Layer 2 of a small transformer language model trained on English Wikipedia (8 layers, counted from 0, width 128). Numbers have three digits each and are written without spaces.
A neuron adds its activation times its output weights to the MLP's output. To switch it off is to set its activation to zero at one token and run the rest of the model.

Output weights of the MLP neurons that the questions are about. A number n stands for (n - 500) times 0.00061.
n83: 514376480477279363417556554734441556420478396607587333547553413525489517503653479433355557631446306291385454357622399396519419469399432596734560361511671427417504676535578289518810284398728525444486464535464455681525471753418544459587589481766447398412779340394651486486348590511556590393441508468285615395607496586343514503464549783683400695411514754404350442458751418445792541383431
n179: 464594607520609457479597446462537370353531395449529497418450726465487336443657369585503354503548583670591648365439503448632550541488334360497297518658525681615528606474590513456560656640366618462572421597524462613491497350557441615491543516427590373542658551490446523437651544683304521345422642403546422376447464594537503594506405729509491421472476483322559616438299309159464434607485
n255: 217291391217689942851848447463662335563376663515416766640340558561695346523685509475440642619476583548385202342529533361590293634477786576441277376466271472683505346369287916665535642473544673392418432636529237500601418425657500664622491577182433599505519272515676569524301444643602587424648279452226480341608273375354392477354396649572366756381728899350649412215429671679304505694235
n256: 684330397738691481355484621763464427524448531442504257626420663477541409511520425504805604773500672480435562535473375432618556451511412338265763442524540379586707425492338713442533645711658473577615413511380660278543676391473496710496250417449217611350454403459668368372376579504375433580528787228409346550616446313675600489690538375401364602395192556487413504595280477423345716419519
n295: 412596566612460493332489565667714574325319679493447517583574204493546650429571513493636741445575588507443659568614397520636366404636481558392466647237552503386367456463429441419600551292656641578379351638524370426721548546684475546604392467517565321452422571256341619329368722533370658481553655593416596644535500382280412570420557586419354360588462413559403583610344432658411349500450
n402: 512519553448544586493575555559483361461590500646587477444535441307417446416678514492465619617596574473467388486459549507475557414600430614510541543357387533534610469514346637491389574379556449545507495479423383487527637547553520592345546564609414488446533624646553368591400493585481401439413546483397422493587479472574472636683415599573321407393446481534514539413487469500522611571397
n419: 557495481602386458591365516414514438325414512557457581493548472455464557515500383459454523472558486404505408528603545464612412487556505399502544519395509529500481426588613550319563328529491535573467507498495473587474498587401426474539575525323574416577523477527395439371480585584475582491579441505689430530467500440585746534411676360452625412574646400465495531527522558352593529369450
n594: 519544447450461412556448483331380549693569489473307701610489523383567451416648513512393632470500597587480505422665511681375420594419390425528464503295534535447318485424627515409416535466579522327436404418381412455298598581550425341465548473592531478595616409639515373614452481622608466471454597551460552636474585416625642535525506385505540424618582432392277511313571497423611614560565
n603: 500647451614528414549523424505468495569437434554526341350591361448383393325492580500487490568636515606589445573444619389607455418594505478473411481515448370510480360545480388330500482560498680352658547390730479529527551503510528510462460524583640462482495403327408495602488526599659410452588538507634530643530457568438608502443380493564495472568453586516498498498464539553459620524420
n637: 517404651545691571423589614358503576427343449579442478463503570492334511500319503405559650300676567146509435603497456541533573560564603370331418380480657506457544485528538531249589506541514609483634379416344413341540449589526509603427514535471432590570607472552563472440365611460356474471338632465427349584515525619477604536717418526540599434615436579423558503497342568647489560545528
n814: 374552524495559572416620515534518528538449381395475455678253612432557342484500559597503411316425497450409491323611435517439575408677617603462325728538414494421595720125650444469503549478433590491461444511601540497413364461667470404344564459456532588522457299355613444442536444469444613554401658544494404568566489464639474593667617454423419515392468638516486579596429512567584588534539
n872: 607692471490511543383626420360495549486588471545312374511648346575533479467472559420525479586582524433503623513567485526398639520564357476340579492471551618343516627472478477516287337495285495414692537471598729528385511415328475464598624389545471565375474392784483482524600426452343484537421494497551492534372613448465523474479589378540472372454436421500492570565517489611529525490595
n911: 900458545551302667475521479520386549407693446482597407241557513403435577363539288707526721710479305441582471434621629404617645608536528344382331616655715677529597744508345318165522421413525259206662563382529583976458596453347466470581567419654558512416541710645531432653524621522444533508449478278601241715304307595724463492441426359394736465367324210433439521597601471409723331296588
n958: 454484420527497540463672527588443361589649607627500476426431441576536441459563516604528351560454510458401522629485491642597608554373697483547324308552602292505547484498495607399386485592609456620505478572469479505444588348461538634514491442463590541370563473663544542439500507386419493327525359387418510510565560561480555590596534524394582587402502530471509564509484505446330508500509
n966: 674410404428365548640577429443456646607500444434644572678564472500429461611426377616426558487509614381548460488242545521474440533467705442522503321363607434687478434554542646387536697535553528689503634567322272517407416686211746385340326423416497521526430347241487422405524419556593481491541581562550545430475699336324415533500570447491419568535419521490551425605457574616592490433611
n967: 392619470675522520607423426367567721394573633450483255408471464679568477427309489432589351395426555667494547606560566405342506483417340570464544417503334463476597351537567535418339462388722595529675581454621434440548627291565521405390542516565468456557503421352721634459571549371399506547643612566515472558564544398615363710602477521603600469500581503369520449670491521464577460442305

Each question names a token from some text and the token that comes next. It shows the activations a of the neurons there, in the order above. A number n stands for (n - 500) times 0.0021.

Then comes g, the gradient of the next token's log-probability with respect to the MLP's output, scaled to length 1. A neuron's effect is roughly proportional to its activation times (output weights . g). A number n stands for (n - 500) times 0.00079.

"un", then " B"
a: 500500500500500500607500500500500500500500500500
g: 334650352372479453511289438351411424607663568471522415484519257496636577495427615526444565568389529630451780837442601612398381598508436535628441436536604510525563684483727376651352627398461408568431525412544497468520505483318507558566592632444594371618363547395644379377319463404659565505420628515571442315563593403530584435552474664444420363511623709596262482189501557656472292572431
Which neuron, switched off, raises the next token's probability most? n419

"ith", then ";"
a: 723500502500500500500500500644641500500500500500
g: 517490283414377364502496622570467561231454510483356453557567427566527423689690220541404533485655514322640442376496452604384480539467528543628324734553427321523494617509458514455504369573574568453597336494348383513556502584565662465445613573464556408436462660437541401701546752641587437362360439470419642503598761363687397599592649621420550298462517319565595367697218579379575619416473
Which neuron, switched off, lowers the next token's probability most? n83

"ev", then "ie"
a: 533500500500500500500500500500500500500591500500
g: 770207492730466486518330507438550670684658523527410419678464577503431504482467601414577418458564584410403472584586453411503508586420573341461431495439523462616672517345587522505481385468532417479554154676574559514359446347318567569539521389314684603585429495290591517453410381420434524542631523474538676442507554515500557712803545622333308267395576784485380378394543475696517469513434
Which neuron, switched off, lowers the next token's probability most? n958

" ", then "200"
a: 500500500500500500500500500500500635500500500500
g: 642492431570408590600483477344531552373595598469516592449544561454449462213459572766374436614673405302426593670309732415434658550641624572493783431359450658238553500658198457651379307499528474483509464482471576484376475422558573717204506519561400583456448551435498576473532427480525592531252633548301480676366359573572563408404579487490469481558419468538513614454410632709468440421591
Which neuron, switched off, lowers the next token's probability most? n872

"201", then "1"
a: 500500500692500500500500500500500500500500826500
g: 579434527316520461604528765654401525412507546490395553475403454574342508513609551528567521586491624558222344324505636358493454423643452342369699538666496318459337576730608565382512746530442540614552561569541610430484360496259675553418137291444726379418483360392379620504527639415556419525513551356439544599618513344380575348402515669388493520681485537612521584574536633576446485614384
Which neuron, switched off, lowers the next token's probability most? n966

" ", then "7"
a: 500500500754500500500500500500500500500500788500
g: 576469578655497567254515414656597578535315409709546377517381686489730498551543486595554559547519589478700509203636430557400506442581388491588532431453640441549254440601500515401581431476566624587178584436463575471454450505707603449584345376567559381523441599516697328507485503523548744229609556422574428417328436496425671390375470384376551646587492476720331572594524328334322382498532
Which neuron, switched off, lowers the next token's probability most? n256

"op", then "on"
a: 500629500500500500500500500500500500500500617500
g: 531443717510444533296365362351674678542346465497406570535458428557512552519640660430442383513578686405420575468301456410475287556494345481582494460628570301400537573785474639569450222678611628470308470569429508588433694366596416567477492545482668468541482500386462619368374451517427709523403561388592641586510537409438566512435603566424762649274392619551552689363684477312361536498311
Which neuron, switched off, lowers the next token's probability most? n179

" Sm", then "ith"
a: 500500500500500500500500500500705500500500500500
g: 485569596797537558518673299487510370437689579534652420495440371539392378496511530547298688442426410392491339567530485424558400347656651669638258554678684563582518560558495449356288453657508645306426506255601548659569582392591483445685578570548460701493501448465545682567427527531424518418401411336596517404525398424480411479542585380488394517493588484580317355716247694340412344622447
Which neuron, switched off, lowers the next token's probability most? n814

"era", then "."
a: 500500500500500500500500500500539500579500500500
g: 455542552338409484485521272492493582289434560376406465664538275399581258624743539524506535603438619589613511406446563661556386677467792325515392580510483462532699373383660406334495580434435588581566470480522580739616337593532427520617436595554678527270370382325468748370590464393372498458622489474522445609396709340484385547561345480532693487439389474580495569582322562371512679383589
Which neuron, switched off, lowers the next token's probability most? n911

"9", then " |\n"
a: 500500500500500500500546500500500500500500500500
g: 483499361459069603596490435646271576569497647633548491282397392544611476417445571631391615633426599382412528512667419678488534515545572510795622319392707532373644641502472497338474617327542423451613458465573417527315523577514489430510591495481518454436432458408446341528503510568581618363491497493685527426644609395727457428755388562534535478383435360424628621380568586371706282413339
Which neuron, switched off, lowers the next token's probability most? n594

" sp", then "ong"
a: 500500500500500500500500500500640500500500500500
g: 345638759688401707373653369559657621500475277438455356477344382442353371300279439505542726698431357484600675599451573337616489613506524554709470442574446322525598575481606303675561551363556574406507504388499707561356473506564435578568486422518411508515480331356448569614471275410543425512491480432529438583458332496581459693553395549371474389390753632570380579659650580559552565366443
Which neuron, switched off, lowers the next token's probability most? n814

":", then "0"
a: 500500500500641500500500500500500500500500500500
g: 703511480486362538290446434376646647509559566624466608463360252367332762553458615368551364643567436613557587562462501631272337618594439398340502456756412436513396663374565505553692336488503739533241663689550477592523468429306401556616411568303696362541716646436469587526478584557423513404469532518565551476319397482317580562510561607507594463517397374589520581392360467608518374406482
Which neuron, switched off, lowers the next token's probability most? n295

"m", then "itt"
a: 500500500500500500586500500500500500500500500500
g: 201528304491701578277306415599598419378486452480550385400295279496557382494392408526457608350359308370654380653528577632587530514490537387440296326616567465568604349390556579508565577620437618511675581442480547397584577659484460241632590772455478381527614669544528241499296541665678615510533553511693570595607619446419497471527622557580460391535484473509586487593457711430447525409453
Which neuron, switched off, lowers the next token's probability most? n419

" As", then "c"
a: 500712500500500500500500500500625500500500598500
g: 680400681286410521388647392619598564341568530652401547530357618312574560439663607500464449450472562415461292474462461527421533496567493550469466590506756553450580393602275522449666604554407639437576425455817525498389338387429500585313328257459372345544416681613483563558417523522260597680587576567472493570608624531358627602568368421385257756382451449590468586515518300629605560444423
Which neuron, switched off, lowers the next token's probability most? n814

"als", then ".\n\n"
a: 500500500500500500500500500500500500621500500500
g: 613727368559266489767580333567688609338377514405471449481483280364611506557620510731309470653299581410315431322352476584335517550528623547423338558483681452591744576491524320424411502523449650430647365537511512536567496674256534531495466478289619493319279602466609649380696697582432415452633524471519571669385517514572561517507438541470588488533437485431494552437410547378497673396530
Which neuron, switched off, lowers the next token's probability most? n911